Layer 8 of a small transformer language model trained on English Wikipedia (11 layers, counted from 0, width 128).
A neuron adds its activation times its output weights to the MLP's output. To switch it off is to set its activation to zero at one token and run the rest of the model.
A neuron's activation on a vector x is GELU(weights . x), where the dot is the dot product.

Input weights of the MLP neurons that the questions are about. A number n stands for (n - 128) times 0.0076.
n36: 137, 129, 157, 107, 142, 125, 153, 77, 131, 83, 88, 115, 131, 118, 82, 151, 119, 181, 141, 94, 126, 173, 109, 99, 127, 183, 157, 109, 149, 100, 118, 127, 109, 152, 163, 104, 73, 119, 143, 96, 135, 103, 147, 139, 126, 105, 147, 98, 168, 133, 117, 103, 125, 127, 131, 177, 140, 141, 159, 119, 132, 104, 164, 81, 146, 131, 202, 70, 150, 127, 135, 73, 138, 164, 156, 112, 137, 144, 124, 154, 172, 102, 108, 138, 179, 115, 144, 111, 176, 118, 136, 125, 92, 70, 98, 85, 85, 107, 134, 154, 120, 117, 209, 128, 82, 132, 134, 96, 172, 134, 162, 93, 124, 182, 118, 134, 137, 79, 138, 123, 101, 118, 154, 118, 138, 126, 92, 129
n53: 105, 127, 144, 144, 209, 68, 48, 48, 61, 117, 111, 57, 99, 115, 106, 124, 157, 112, 103, 158, 117, 145, 151, 116, 141, 106, 152, 69, 154, 142, 181, 114, 82, 131, 157, 92, 156, 118, 185, 118, 114, 137, 93, 130, 132, 64, 51, 168, 125, 170, 146, 224, 95, 143, 117, 118, 189, 100, 156, 118, 114, 92, 164, 153, 138, 119, 138, 145, 107, 183, 54, 120, 109, 105, 108, 42, 123, 217, 199, 72, 128, 119, 50, 58, 89, 183, 141, 175, 107, 103, 172, 29, 152, 217, 171, 122, 193, 228, 77, 141, 120, 122, 156, 124, 154, 140, 150, 107, 160, 115, 121, 100, 95, 107, 99, 200, 97, 151, 162, 142, 211, 115, 140, 130, 140, 81, 113, 127
n59: 123, 99, 119, 89, 151, 142, 134, 119, 136, 134, 117, 145, 101, 132, 110, 125, 152, 189, 168, 146, 73, 118, 126, 87, 141, 123, 108, 142, 174, 89, 125, 114, 129, 146, 138, 102, 110, 111, 144, 179, 111, 132, 143, 101, 157, 124, 136, 185, 91, 118, 151, 175, 96, 163, 145, 138, 133, 149, 137, 164, 143, 93, 155, 151, 120, 120, 112, 111, 198, 156, 125, 152, 138, 140, 160, 113, 146, 84, 122, 141, 121, 132, 102, 156, 207, 140, 174, 126, 141, 85, 121, 103, 112, 100, 84, 166, 46, 126, 93, 173, 81, 88, 112, 131, 118, 166, 162, 103, 131, 132, 77, 135, 98, 139, 133, 123, 106, 146, 141, 133, 124, 115, 171, 122, 154, 91, 105, 110
n84: 118, 150, 166, 158, 127, 104, 123, 175, 146, 186, 71, 126, 126, 188, 141, 113, 166, 164, 84, 163, 129, 97, 108, 178, 84, 169, 95, 126, 85, 118, 176, 159, 140, 136, 202, 118, 132, 99, 137, 86, 96, 125, 142, 104, 173, 104, 78, 112, 110, 130, 152, 161, 143, 86, 105, 77, 131, 174, 130, 59, 91, 61, 131, 89, 181, 136, 107, 97, 100, 153, 180, 78, 77, 156, 163, 121, 170, 128, 122, 109, 194, 76, 98, 148, 117, 190, 129, 102, 68, 49, 138, 134, 139, 104, 152, 117, 110, 78, 152, 115, 143, 102, 96, 149, 180, 102, 135, 126, 158, 131, 143, 72, 106, 100, 118, 116, 141, 169, 153, 134, 165, 148, 84, 127, 141, 165, 133, 84
n147: 164, 62, 127, 92, 106, 153, 123, 155, 175, 163, 134, 136, 166, 123, 144, 134, 113, 111, 127, 108, 159, 121, 79, 58, 131, 145, 249, 108, 165, 111, 152, 84, 135, 150, 169, 92, 204, 84, 126, 121, 129, 164, 146, 204, 77, 120, 122, 68, 118, 101, 88, 80, 78, 128, 131, 57, 194, 186, 75, 160, 170, 173, 87, 115, 149, 173, 149, 128, 115, 138, 108, 167, 96, 197, 94, 99, 104, 141, 213, 79, 168, 147, 131, 132, 50, 91, 130, 147, 135, 137, 145, 110, 110, 114, 130, 136, 141, 117, 123, 67, 127, 69, 102, 163, 131, 140, 79, 71, 144, 164, 146, 145, 142, 163, 150, 113, 111, 102, 139, 124, 107, 66, 155, 144, 111, 94, 153, 119
n336: 155, 137, 117, 148, 137, 153, 130, 151, 96, 139, 165, 126, 146, 148, 115, 167, 36, 150, 91, 138, 150, 122, 97, 159, 148, 163, 116, 112, 74, 140, 130, 114, 140, 154, 138, 121, 153, 78, 153, 134, 134, 142, 95, 150, 88, 126, 186, 126, 175, 141, 136, 149, 163, 110, 135, 95, 111, 86, 145, 102, 113, 162, 178, 148, 95, 134, 107, 87, 114, 114, 105, 72, 138, 156, 137, 176, 135, 135, 95, 133, 139, 62, 123, 109, 115, 117, 168, 138, 149, 104, 140, 84, 152, 107, 161, 163, 144, 119, 160, 200, 110, 132, 133, 143, 81, 134, 131, 138, 152, 77, 151, 155, 111, 153, 107, 95, 98, 124, 155, 79, 151, 131, 108, 104, 149, 91, 110, 133

Output weights of the MLP neurons that the questions are about. A number n stands for (n - 128) times 0.015.
n36: 126, 161, 94, 157, 153, 111, 118, 168, 125, 140, 160, 163, 153, 159, 150, 134, 140, 108, 115, 151, 139, 83, 133, 112, 125, 102, 112, 143, 101, 153, 97, 135, 185, 103, 91, 148, 141, 124, 137, 124, 120, 165, 93, 113, 112, 142, 105, 169, 62, 131, 139, 158, 127, 121, 125, 122, 133, 104, 136, 161, 121, 130, 114, 158, 114, 109, 89, 157, 107, 127, 122, 172, 146, 136, 128, 174, 133, 129, 117, 103, 98, 151, 136, 122, 122, 105, 117, 136, 118, 86, 113, 111, 133, 147, 139, 165, 171, 129, 110, 151, 122, 139, 70, 139, 113, 110, 87, 134, 74, 142, 96, 140, 121, 124, 162, 105, 105, 177, 122, 128, 140, 137, 138, 122, 133, 101, 155, 91
n53: 122, 144, 127, 143, 137, 120, 126, 155, 140, 105, 169, 137, 126, 120, 120, 131, 111, 140, 162, 129, 123, 145, 126, 138, 121, 128, 145, 139, 135, 100, 135, 95, 135, 134, 132, 160, 126, 98, 116, 164, 121, 109, 135, 121, 118, 157, 148, 119, 106, 126, 138, 115, 128, 54, 146, 148, 126, 118, 115, 111, 136, 159, 109, 109, 118, 133, 137, 100, 137, 148, 135, 125, 126, 136, 137, 143, 93, 130, 124, 135, 103, 105, 143, 164, 175, 141, 132, 156, 112, 136, 84, 134, 113, 105, 133, 158, 122, 107, 144, 101, 126, 132, 171, 141, 124, 118, 143, 126, 134, 100, 123, 149, 129, 5, 115, 143, 123, 104, 133, 131, 123, 134, 143, 138, 139, 116, 137, 124
n59: 111, 122, 121, 122, 123, 125, 139, 123, 106, 130, 128, 118, 152, 100, 128, 166, 88, 94, 89, 93, 139, 140, 150, 141, 145, 141, 121, 96, 87, 136, 133, 124, 123, 127, 142, 96, 109, 134, 133, 108, 143, 125, 174, 160, 85, 165, 153, 101, 159, 144, 124, 119, 147, 120, 130, 137, 136, 106, 147, 109, 121, 166, 131, 118, 143, 140, 148, 83, 87, 114, 143, 85, 138, 134, 119, 157, 117, 157, 110, 124, 112, 152, 147, 101, 93, 119, 135, 120, 130, 125, 146, 141, 127, 141, 143, 107, 201, 120, 101, 123, 144, 157, 126, 124, 141, 108, 119, 136, 161, 99, 150, 110, 142, 104, 133, 97, 138, 138, 148, 128, 139, 144, 131, 121, 111, 146, 139, 145
n84: 122, 115, 145, 118, 133, 121, 136, 138, 122, 124, 121, 128, 126, 138, 123, 133, 123, 133, 124, 112, 120, 124, 151, 122, 142, 122, 137, 96, 96, 146, 86, 109, 110, 103, 94, 120, 129, 111, 95, 121, 112, 129, 104, 135, 112, 157, 147, 138, 137, 130, 129, 134, 148, 134, 157, 114, 157, 147, 147, 110, 125, 129, 109, 128, 142, 146, 119, 156, 127, 152, 109, 133, 120, 128, 142, 153, 110, 156, 111, 150, 147, 131, 139, 112, 129, 108, 114, 141, 117, 108, 100, 146, 140, 136, 136, 118, 137, 140, 151, 127, 119, 150, 125, 138, 129, 122, 130, 103, 125, 129, 167, 118, 135, 131, 134, 104, 112, 118, 153, 151, 122, 140, 159, 119, 130, 106, 142, 119
n147: 114, 152, 107, 148, 110, 144, 125, 133, 106, 136, 118, 111, 115, 128, 136, 160, 115, 135, 114, 124, 149, 152, 145, 125, 148, 158, 123, 104, 124, 109, 148, 85, 130, 109, 94, 135, 95, 137, 121, 130, 123, 126, 123, 131, 105, 162, 153, 118, 115, 145, 122, 119, 129, 135, 140, 160, 117, 93, 148, 121, 128, 137, 152, 144, 130, 152, 136, 122, 112, 120, 125, 156, 134, 100, 130, 98, 101, 135, 96, 146, 117, 121, 133, 116, 112, 132, 119, 139, 137, 125, 117, 144, 110, 136, 129, 145, 153, 132, 139, 129, 106, 118, 133, 135, 116, 141, 162, 146, 99, 126, 96, 140, 112, 148, 141, 105, 117, 147, 127, 124, 127, 130, 162, 114, 142, 129, 145, 119
n336: 115, 130, 112, 123, 121, 115, 123, 127, 136, 119, 73, 109, 145, 122, 127, 122, 146, 127, 159, 148, 137, 130, 143, 131, 129, 122, 117, 121, 178, 113, 146, 137, 135, 135, 135, 158, 101, 131, 124, 169, 133, 118, 135, 114, 172, 121, 83, 113, 107, 97, 103, 135, 126, 111, 119, 132, 135, 155, 100, 164, 134, 114, 93, 96, 127, 114, 143, 149, 141, 155, 144, 183, 120, 106, 138, 86, 141, 123, 148, 125, 141, 168, 131, 145, 150, 112, 116, 129, 130, 140, 111, 170, 135, 119, 76, 149, 130, 118, 81, 73, 108, 177, 96, 108, 136, 127, 136, 120, 147, 156, 122, 112, 123, 167, 144, 144, 139, 121, 109, 165, 118, 97, 169, 133, 103, 121, 123, 105

Each question names a token from some text and the token that comes next. It shows the vector x that enters the MLP there. A number n stands for (n - 128) times 0.036.

Then comes g, the gradient of the next token's log-probability with respect to the MLP's output, scaled to length 1. A neuron's effect is roughly proportional to its activation times (output weights . g). A number n stands for (n - 128) times 0.0033.

"ff", then "y"
x: 126, 117, 122, 167, 128, 123, 152, 92, 112, 150, 123, 110, 141, 120, 135, 165, 170, 100, 88, 153, 134, 113, 148, 150, 141, 137, 105, 115, 106, 147, 112, 126, 138, 90, 116, 80, 138, 136, 173, 120, 138, 148, 150, 133, 167, 148, 74, 139, 146, 87, 113, 108, 135, 141, 104, 121, 122, 120, 128, 150, 135, 156, 131, 118, 176, 108, 91, 87, 109, 143, 127, 135, 131, 106, 97, 115, 95, 140, 101, 117, 150, 175, 112, 126, 103, 123, 103, 102, 155, 135, 143, 141, 137, 105, 101, 123, 122, 113, 121, 143, 114, 166, 105, 66, 141, 134, 143, 122, 158, 133, 171, 144, 167, 199, 174, 137, 104, 144, 91, 130, 124, 148, 171, 104, 77, 108, 124, 132
g: 103, 140, 101, 162, 148, 77, 155, 81, 143, 127, 126, 110, 135, 148, 139, 117, 99, 162, 147, 111, 104, 90, 141, 207, 132, 94, 131, 113, 147, 127, 144, 192, 97, 98, 132, 119, 114, 117, 147, 177, 103, 138, 75, 112, 138, 128, 131, 101, 107, 175, 135, 164, 119, 97, 113, 104, 153, 115, 135, 121, 154, 117, 125, 107, 149, 102, 152, 98, 78, 128, 152, 95, 118, 127, 145, 166, 86, 151, 111, 160, 132, 103, 92, 66, 169, 158, 175, 118, 151, 129, 133, 85, 89, 158, 117, 171, 118, 129, 143, 120, 164, 166, 160, 145, 132, 118, 114, 59, 143, 146, 179, 120, 114, 144, 120, 117, 112, 142, 157, 139, 170, 126, 111, 117, 117, 123, 109, 124
Switching off which neuron hurts the next token most? n53

" a", then " human"
x: 134, 112, 143, 110, 124, 154, 122, 92, 122, 143, 106, 121, 140, 123, 118, 138, 145, 158, 120, 102, 130, 138, 165, 125, 128, 106, 95, 166, 123, 137, 144, 117, 138, 138, 125, 107, 102, 126, 131, 117, 148, 137, 106, 147, 99, 144, 142, 151, 145, 109, 107, 122, 142, 231, 114, 114, 116, 150, 129, 105, 108, 120, 114, 117, 116, 157, 137, 112, 131, 137, 98, 122, 126, 127, 108, 110, 113, 101, 162, 115, 127, 103, 138, 106, 123, 132, 108, 104, 154, 140, 121, 133, 131, 124, 125, 125, 82, 134, 133, 139, 142, 154, 93, 121, 128, 130, 118, 138, 148, 130, 143, 106, 135, 232, 147, 109, 115, 108, 126, 122, 155, 152, 142, 98, 121, 125, 121, 120
g: 123, 162, 102, 101, 176, 193, 109, 96, 104, 165, 151, 153, 90, 165, 95, 61, 104, 122, 140, 98, 145, 100, 100, 134, 175, 122, 164, 122, 96, 88, 90, 112, 120, 145, 118, 133, 103, 112, 117, 139, 136, 125, 149, 153, 142, 135, 129, 140, 124, 146, 127, 165, 123, 123, 79, 176, 131, 97, 126, 123, 161, 148, 123, 127, 150, 149, 136, 172, 174, 119, 92, 93, 128, 171, 169, 112, 139, 100, 184, 90, 130, 135, 148, 129, 116, 142, 219, 166, 123, 108, 153, 154, 98, 106, 132, 129, 154, 119, 127, 147, 149, 155, 120, 144, 120, 131, 130, 105, 91, 82, 133, 95, 128, 143, 118, 92, 113, 132, 95, 111, 127, 137, 111, 84, 124, 115, 144, 84
Which neuron, switched off, raises the next token's probability most? n336

" all", then " six"
x: 83, 136, 115, 115, 126, 136, 109, 111, 108, 121, 111, 130, 136, 126, 83, 129, 116, 159, 110, 81, 138, 136, 151, 165, 141, 120, 80, 142, 90, 150, 115, 132, 138, 119, 114, 61, 103, 108, 140, 144, 154, 155, 124, 131, 115, 155, 114, 143, 149, 130, 120, 135, 162, 209, 102, 123, 137, 143, 152, 133, 104, 153, 132, 128, 157, 136, 101, 123, 127, 101, 66, 97, 148, 122, 94, 150, 86, 118, 137, 123, 121, 136, 149, 95, 134, 142, 93, 132, 133, 118, 126, 149, 141, 138, 109, 123, 147, 144, 118, 153, 126, 167, 103, 114, 135, 133, 118, 154, 154, 129, 139, 132, 146, 205, 151, 91, 84, 141, 131, 142, 105, 153, 150, 124, 105, 142, 137, 135
g: 121, 146, 128, 88, 129, 119, 133, 150, 154, 144, 174, 143, 161, 73, 166, 162, 114, 142, 111, 98, 115, 174, 131, 132, 113, 150, 189, 113, 80, 114, 128, 169, 147, 120, 95, 133, 109, 127, 122, 125, 123, 137, 104, 81, 104, 111, 151, 133, 76, 73, 125, 111, 110, 161, 187, 131, 134, 113, 87, 75, 120, 118, 133, 108, 105, 110, 107, 173, 125, 147, 103, 137, 182, 99, 132, 132, 127, 169, 106, 116, 107, 105, 96, 94, 103, 130, 147, 157, 102, 152, 119, 77, 140, 162, 96, 163, 119, 149, 151, 89, 134, 107, 125, 148, 148, 157, 150, 144, 167, 180, 99, 136, 101, 152, 173, 129, 126, 89, 175, 144, 107, 132, 116, 142, 154, 139, 93, 143
Which neuron, switched off, raises the next token's probability most? n336

" and", then " Sur"
x: 133, 145, 146, 107, 128, 148, 122, 71, 102, 127, 85, 121, 131, 131, 106, 127, 124, 186, 106, 111, 118, 126, 143, 125, 117, 145, 77, 130, 139, 106, 110, 137, 119, 133, 86, 117, 129, 110, 131, 94, 149, 126, 148, 116, 167, 129, 124, 148, 141, 99, 149, 144, 126, 168, 82, 115, 110, 147, 116, 132, 144, 161, 143, 117, 116, 120, 156, 143, 151, 103, 79, 134, 144, 114, 125, 141, 162, 99, 151, 131, 109, 98, 138, 136, 144, 130, 132, 137, 138, 126, 105, 125, 136, 89, 114, 153, 112, 108, 126, 143, 136, 139, 121, 150, 108, 116, 121, 118, 159, 135, 134, 146, 91, 236, 138, 105, 112, 131, 112, 140, 118, 130, 139, 118, 126, 145, 137, 133
g: 153, 136, 130, 120, 107, 155, 167, 117, 107, 115, 147, 91, 137, 116, 160, 116, 59, 118, 126, 125, 153, 96, 128, 145, 150, 95, 116, 92, 135, 135, 120, 100, 88, 151, 134, 151, 123, 122, 90, 106, 123, 131, 105, 131, 120, 72, 133, 87, 153, 123, 149, 109, 136, 118, 80, 106, 107, 137, 195, 136, 100, 143, 138, 116, 162, 101, 152, 130, 137, 156, 130, 161, 133, 162, 123, 137, 146, 103, 99, 122, 156, 145, 202, 90, 110, 131, 147, 98, 130, 122, 126, 132, 85, 105, 128, 176, 173, 178, 169, 133, 192, 170, 172, 133, 80, 139, 126, 119, 131, 121, 134, 115, 152, 119, 132, 128, 122, 120, 144, 43, 86, 120, 145, 183, 136, 112, 130, 112
Which neuron, switched off, raises the next token's probability most? n36

" the", then " titles"
x: 126, 123, 130, 122, 123, 137, 105, 99, 118, 134, 101, 88, 153, 135, 118, 128, 151, 138, 105, 117, 129, 107, 165, 143, 152, 123, 110, 128, 120, 166, 127, 133, 126, 117, 125, 74, 121, 124, 148, 110, 158, 125, 117, 138, 135, 124, 107, 142, 153, 118, 114, 134, 121, 210, 90, 115, 135, 139, 137, 129, 119, 122, 131, 142, 124, 123, 121, 115, 118, 114, 95, 118, 131, 117, 113, 109, 125, 121, 148, 109, 141, 142, 110, 118, 99, 139, 127, 105, 148, 119, 141, 110, 139, 126, 121, 105, 127, 148, 127, 144, 108, 133, 96, 122, 141, 135, 136, 141, 151, 123, 155, 128, 123, 242, 161, 110, 115, 125, 130, 121, 148, 136, 134, 124, 130, 131, 117, 115
g: 122, 181, 144, 176, 151, 138, 168, 164, 70, 80, 142, 127, 144, 130, 103, 156, 101, 145, 107, 118, 193, 147, 126, 113, 156, 112, 102, 123, 89, 130, 129, 101, 126, 158, 92, 89, 153, 121, 119, 158, 121, 130, 177, 70, 169, 108, 143, 116, 189, 143, 77, 140, 94, 89, 123, 141, 149, 159, 91, 129, 124, 74, 101, 125, 128, 135, 130, 140, 160, 115, 143, 121, 131, 101, 172, 148, 131, 127, 132, 126, 118, 113, 80, 160, 130, 114, 110, 126, 127, 82, 101, 128, 144, 85, 98, 70, 176, 125, 140, 134, 129, 94, 144, 131, 108, 146, 136, 82, 156, 114, 139, 192, 130, 124, 118, 109, 133, 127, 141, 146, 154, 163, 168, 126, 110, 133, 109, 130
Switching off which neuron hurts the next token most? n53

"lin", then "ke"
x: 111, 138, 161, 130, 132, 170, 113, 89, 127, 143, 105, 100, 126, 119, 92, 166, 157, 156, 108, 128, 132, 109, 145, 149, 104, 119, 80, 154, 108, 171, 150, 157, 132, 118, 113, 82, 100, 117, 136, 126, 126, 138, 122, 141, 122, 155, 149, 118, 140, 111, 122, 142, 142, 168, 73, 110, 128, 147, 150, 153, 117, 124, 122, 90, 157, 144, 147, 103, 129, 104, 89, 117, 105, 130, 107, 123, 132, 116, 137, 114, 157, 124, 129, 159, 111, 122, 114, 123, 160, 106, 131, 131, 123, 156, 96, 107, 100, 117, 146, 112, 105, 108, 108, 121, 146, 134, 132, 155, 200, 138, 154, 123, 157, 216, 119, 94, 125, 142, 124, 111, 159, 123, 128, 126, 111, 114, 100, 125
g: 151, 147, 126, 145, 173, 119, 126, 135, 61, 115, 97, 83, 155, 122, 143, 122, 147, 135, 148, 141, 108, 160, 109, 143, 155, 74, 131, 198, 140, 161, 162, 159, 117, 140, 121, 131, 153, 118, 145, 89, 156, 111, 86, 167, 112, 88, 136, 129, 78, 90, 117, 69, 180, 154, 177, 141, 169, 111, 128, 137, 127, 142, 94, 151, 150, 150, 115, 129, 148, 106, 132, 127, 105, 159, 153, 165, 170, 121, 98, 119, 91, 102, 120, 170, 106, 82, 129, 125, 153, 107, 155, 93, 114, 134, 148, 85, 150, 131, 147, 141, 104, 161, 135, 133, 64, 114, 142, 134, 133, 136, 102, 79, 133, 97, 135, 131, 146, 115, 108, 125, 107, 122, 127, 147, 119, 159, 66, 126
Which neuron, switched off, raises the next token's probability most? n84

"ot", then ","
x: 126, 145, 140, 139, 149, 146, 154, 123, 98, 154, 134, 111, 115, 145, 146, 178, 160, 144, 138, 151, 116, 99, 175, 155, 140, 135, 109, 125, 134, 144, 135, 125, 88, 112, 112, 91, 107, 132, 131, 123, 141, 108, 135, 157, 154, 115, 127, 160, 122, 119, 129, 93, 123, 160, 91, 104, 86, 119, 125, 139, 108, 143, 105, 112, 138, 127, 118, 52, 106, 107, 135, 131, 107, 128, 123, 110, 110, 114, 153, 121, 128, 107, 134, 128, 145, 106, 84, 134, 174, 126, 136, 125, 141, 88, 103, 143, 109, 153, 147, 173, 125, 136, 80, 125, 83, 126, 153, 121, 146, 132, 118, 141, 154, 212, 172, 144, 136, 148, 129, 79, 129, 121, 133, 92, 105, 132, 144, 123
g: 117, 101, 130, 131, 81, 126, 140, 120, 121, 91, 130, 200, 69, 141, 84, 144, 169, 82, 147, 121, 104, 140, 186, 106, 101, 115, 116, 141, 153, 119, 115, 108, 104, 91, 109, 72, 118, 113, 133, 163, 126, 140, 158, 172, 155, 116, 126, 173, 125, 118, 92, 122, 160, 173, 143, 170, 173, 122, 147, 129, 101, 149, 167, 120, 131, 127, 110, 120, 115, 119, 186, 145, 163, 149, 127, 157, 117, 139, 122, 130, 91, 122, 107, 143, 155, 119, 79, 110, 184, 133, 109, 110, 114, 138, 106, 115, 123, 100, 102, 153, 130, 90, 102, 172, 119, 83, 161, 163, 97, 177, 140, 141, 153, 137, 136, 137, 111, 118, 145, 148, 150, 112, 95, 116, 127, 92, 78, 156
Switching off which neuron hurts the next token most? n36

"ng", then " Bu"
x: 101, 129, 141, 135, 123, 156, 121, 92, 132, 129, 85, 104, 126, 123, 101, 125, 139, 138, 128, 140, 132, 104, 134, 129, 133, 113, 93, 132, 105, 158, 144, 140, 147, 116, 101, 79, 86, 116, 135, 116, 118, 151, 129, 169, 126, 145, 124, 158, 145, 118, 124, 134, 154, 186, 98, 131, 111, 145, 124, 138, 116, 136, 116, 125, 141, 142, 125, 125, 124, 122, 89, 135, 102, 123, 111, 119, 126, 131, 133, 91, 125, 136, 141, 124, 98, 139, 127, 98, 134, 106, 106, 139, 131, 129, 102, 144, 140, 118, 93, 122, 121, 138, 86, 127, 128, 132, 152, 144, 143, 138, 150, 122, 130, 236, 172, 107, 145, 154, 125, 132, 154, 155, 157, 123, 138, 133, 97, 106
g: 154, 94, 96, 139, 185, 121, 154, 137, 111, 180, 99, 102, 121, 95, 138, 144, 122, 164, 122, 119, 161, 129, 137, 80, 113, 150, 150, 91, 168, 114, 129, 155, 142, 111, 171, 165, 134, 149, 144, 114, 141, 138, 107, 106, 161, 148, 152, 124, 149, 138, 106, 130, 139, 130, 164, 97, 155, 142, 159, 158, 87, 109, 134, 146, 97, 123, 146, 84, 108, 138, 126, 169, 112, 96, 109, 114, 126, 126, 142, 147, 20, 136, 118, 79, 140, 115, 150, 125, 136, 139, 95, 84, 101, 102, 159, 163, 140, 123, 143, 118, 154, 116, 161, 115, 145, 146, 121, 126, 133, 106, 120, 133, 138, 129, 125, 132, 112, 157, 57, 76, 156, 148, 128, 81, 144, 128, 163, 57
Which neuron, switched off, raises the next token's probability most? n84

" fund", then "ed"
x: 138, 127, 137, 104, 119, 174, 132, 100, 129, 153, 99, 107, 127, 134, 108, 132, 147, 130, 88, 126, 129, 82, 139, 128, 166, 159, 87, 158, 127, 132, 122, 121, 126, 127, 102, 62, 92, 132, 136, 98, 141, 178, 115, 123, 125, 140, 120, 148, 154, 120, 123, 122, 131, 180, 120, 89, 148, 158, 150, 152, 112, 128, 117, 136, 113, 119, 108, 117, 118, 87, 65, 97, 121, 122, 115, 154, 124, 116, 114, 108, 165, 162, 162, 121, 123, 136, 108, 123, 147, 125, 119, 133, 125, 115, 141, 115, 117, 122, 105, 124, 138, 146, 97, 115, 133, 162, 110, 146, 171, 153, 180, 111, 147, 214, 145, 119, 109, 139, 138, 114, 146, 139, 126, 148, 97, 110, 119, 125
g: 106, 171, 137, 116, 106, 162, 114, 184, 164, 144, 128, 104, 141, 164, 98, 162, 107, 110, 108, 82, 142, 122, 108, 95, 110, 140, 128, 153, 114, 130, 154, 115, 155, 100, 84, 101, 108, 153, 136, 182, 120, 115, 136, 103, 138, 121, 114, 77, 137, 120, 144, 144, 135, 74, 150, 109, 154, 146, 145, 132, 146, 118, 161, 136, 144, 119, 148, 151, 82, 123, 132, 157, 145, 125, 64, 83, 138, 114, 124, 166, 148, 80, 56, 88, 102, 136, 87, 131, 125, 115, 102, 154, 133, 122, 122, 174, 84, 77, 103, 151, 116, 134, 139, 139, 140, 152, 156, 115, 165, 75, 121, 129, 133, 140, 95, 148, 117, 128, 171, 175, 145, 159, 163, 169, 163, 116, 146, 117
Switching off which neuron hurts the next token most? n147

" only", then " anti"
x: 133, 127, 117, 119, 147, 140, 121, 112, 121, 144, 116, 124, 134, 123, 113, 143, 147, 149, 99, 94, 143, 91, 158, 125, 138, 120, 76, 120, 106, 140, 117, 113, 149, 129, 121, 113, 117, 159, 139, 102, 170, 116, 107, 133, 127, 137, 147, 144, 147, 116, 147, 116, 127, 198, 107, 116, 113, 121, 125, 118, 118, 150, 142, 113, 128, 142, 81, 137, 158, 90, 64, 127, 133, 144, 114, 122, 89, 124, 146, 108, 137, 150, 114, 130, 122, 148, 113, 119, 159, 123, 156, 127, 127, 115, 113, 113, 117, 117, 132, 127, 121, 150, 90, 118, 154, 133, 143, 148, 162, 127, 115, 142, 143, 232, 167, 118, 110, 124, 134, 97, 103, 126, 124, 127, 115, 122, 129, 141
g: 96, 132, 142, 151, 120, 154, 103, 147, 132, 147, 131, 133, 131, 140, 48, 111, 82, 111, 114, 150, 67, 134, 117, 205, 138, 193, 107, 155, 126, 111, 89, 148, 113, 118, 139, 132, 127, 110, 136, 161, 134, 141, 175, 129, 123, 175, 199, 153, 155, 156, 178, 121, 176, 105, 114, 89, 116, 106, 127, 177, 126, 128, 102, 113, 109, 124, 132, 140, 143, 144, 122, 122, 104, 187, 166, 112, 119, 92, 146, 116, 133, 115, 99, 105, 106, 99, 95, 148, 93, 92, 126, 104, 124, 134, 142, 103, 158, 149, 110, 133, 135, 135, 119, 98, 109, 106, 117, 95, 91, 100, 143, 107, 174, 151, 157, 94, 154, 102, 125, 171, 113, 120, 165, 96, 134, 127, 147, 131
Switching off which neuron hurts the next token most? n59

"ro", then " sec"
x: 126, 112, 148, 127, 126, 160, 140, 89, 105, 133, 107, 130, 146, 113, 80, 157, 180, 164, 141, 123, 122, 138, 122, 168, 140, 130, 93, 118, 124, 163, 149, 135, 101, 104, 107, 128, 134, 140, 178, 161, 146, 135, 135, 114, 171, 114, 114, 142, 141, 94, 130, 104, 138, 149, 73, 139, 83, 140, 151, 124, 129, 115, 125, 98, 92, 164, 130, 106, 127, 123, 137, 156, 143, 113, 98, 135, 148, 105, 151, 121, 110, 117, 99, 144, 121, 90, 100, 153, 152, 114, 90, 119, 126, 73, 103, 113, 88, 138, 103, 163, 112, 126, 120, 125, 74, 109, 143, 144, 186, 158, 159, 135, 153, 202, 169, 136, 128, 114, 83, 156, 135, 144, 133, 111, 107, 122, 124, 114
g: 136, 123, 123, 111, 114, 121, 141, 111, 142, 104, 147, 104, 136, 120, 133, 117, 115, 113, 153, 91, 170, 140, 114, 188, 133, 154, 131, 139, 154, 167, 153, 150, 120, 90, 176, 155, 164, 95, 90, 92, 121, 108, 115, 112, 160, 116, 114, 144, 162, 192, 135, 160, 105, 142, 126, 122, 111, 103, 148, 103, 171, 132, 86, 90, 77, 82, 158, 167, 118, 97, 68, 108, 113, 158, 169, 118, 149, 123, 127, 108, 147, 148, 120, 157, 105, 181, 134, 110, 132, 138, 98, 136, 167, 138, 114, 103, 176, 134, 128, 138, 109, 111, 130, 129, 123, 97, 110, 149, 87, 78, 101, 180, 149, 161, 120, 83, 127, 75, 134, 153, 127, 159, 106, 89, 99, 169, 141, 135
Switching off which neuron hurts the next token most? n59

"ect", then " of"
x: 112, 109, 164, 154, 118, 179, 128, 95, 136, 124, 124, 123, 107, 141, 115, 146, 145, 136, 133, 134, 98, 100, 111, 176, 141, 122, 102, 138, 100, 151, 119, 123, 130, 132, 102, 70, 97, 115, 115, 113, 136, 131, 93, 132, 145, 143, 127, 124, 144, 128, 136, 124, 135, 179, 77, 106, 104, 161, 148, 117, 108, 135, 148, 105, 110, 137, 111, 120, 127, 101, 56, 140, 111, 142, 125, 151, 131, 146, 135, 92, 164, 119, 131, 122, 132, 126, 135, 139, 173, 117, 128, 120, 113, 121, 138, 113, 91, 95, 157, 144, 105, 120, 101, 119, 149, 111, 150, 122, 174, 140, 137, 139, 151, 221, 141, 141, 122, 121, 146, 112, 132, 167, 145, 112, 114, 136, 121, 109
g: 124, 131, 131, 151, 127, 125, 98, 139, 96, 135, 128, 67, 139, 159, 108, 136, 133, 154, 150, 111, 81, 104, 112, 107, 112, 152, 106, 120, 100, 131, 130, 124, 91, 162, 140, 109, 155, 108, 106, 87, 171, 102, 109, 130, 50, 134, 131, 111, 130, 106, 148, 79, 115, 169, 118, 148, 130, 174, 145, 132, 166, 104, 103, 104, 159, 109, 137, 110, 153, 108, 76, 173, 150, 134, 109, 148, 135, 140, 118, 144, 83, 135, 161, 129, 156, 119, 131, 130, 105, 135, 130, 156, 160, 101, 124, 126, 118, 139, 109, 132, 179, 119, 138, 134, 235, 137, 119, 111, 154, 47, 154, 105, 140, 123, 174, 128, 113, 144, 144, 127, 132, 121, 146, 124, 122, 144, 199, 98
Which two neurons, each switched off alone, lower its probability most, in order? n84, n59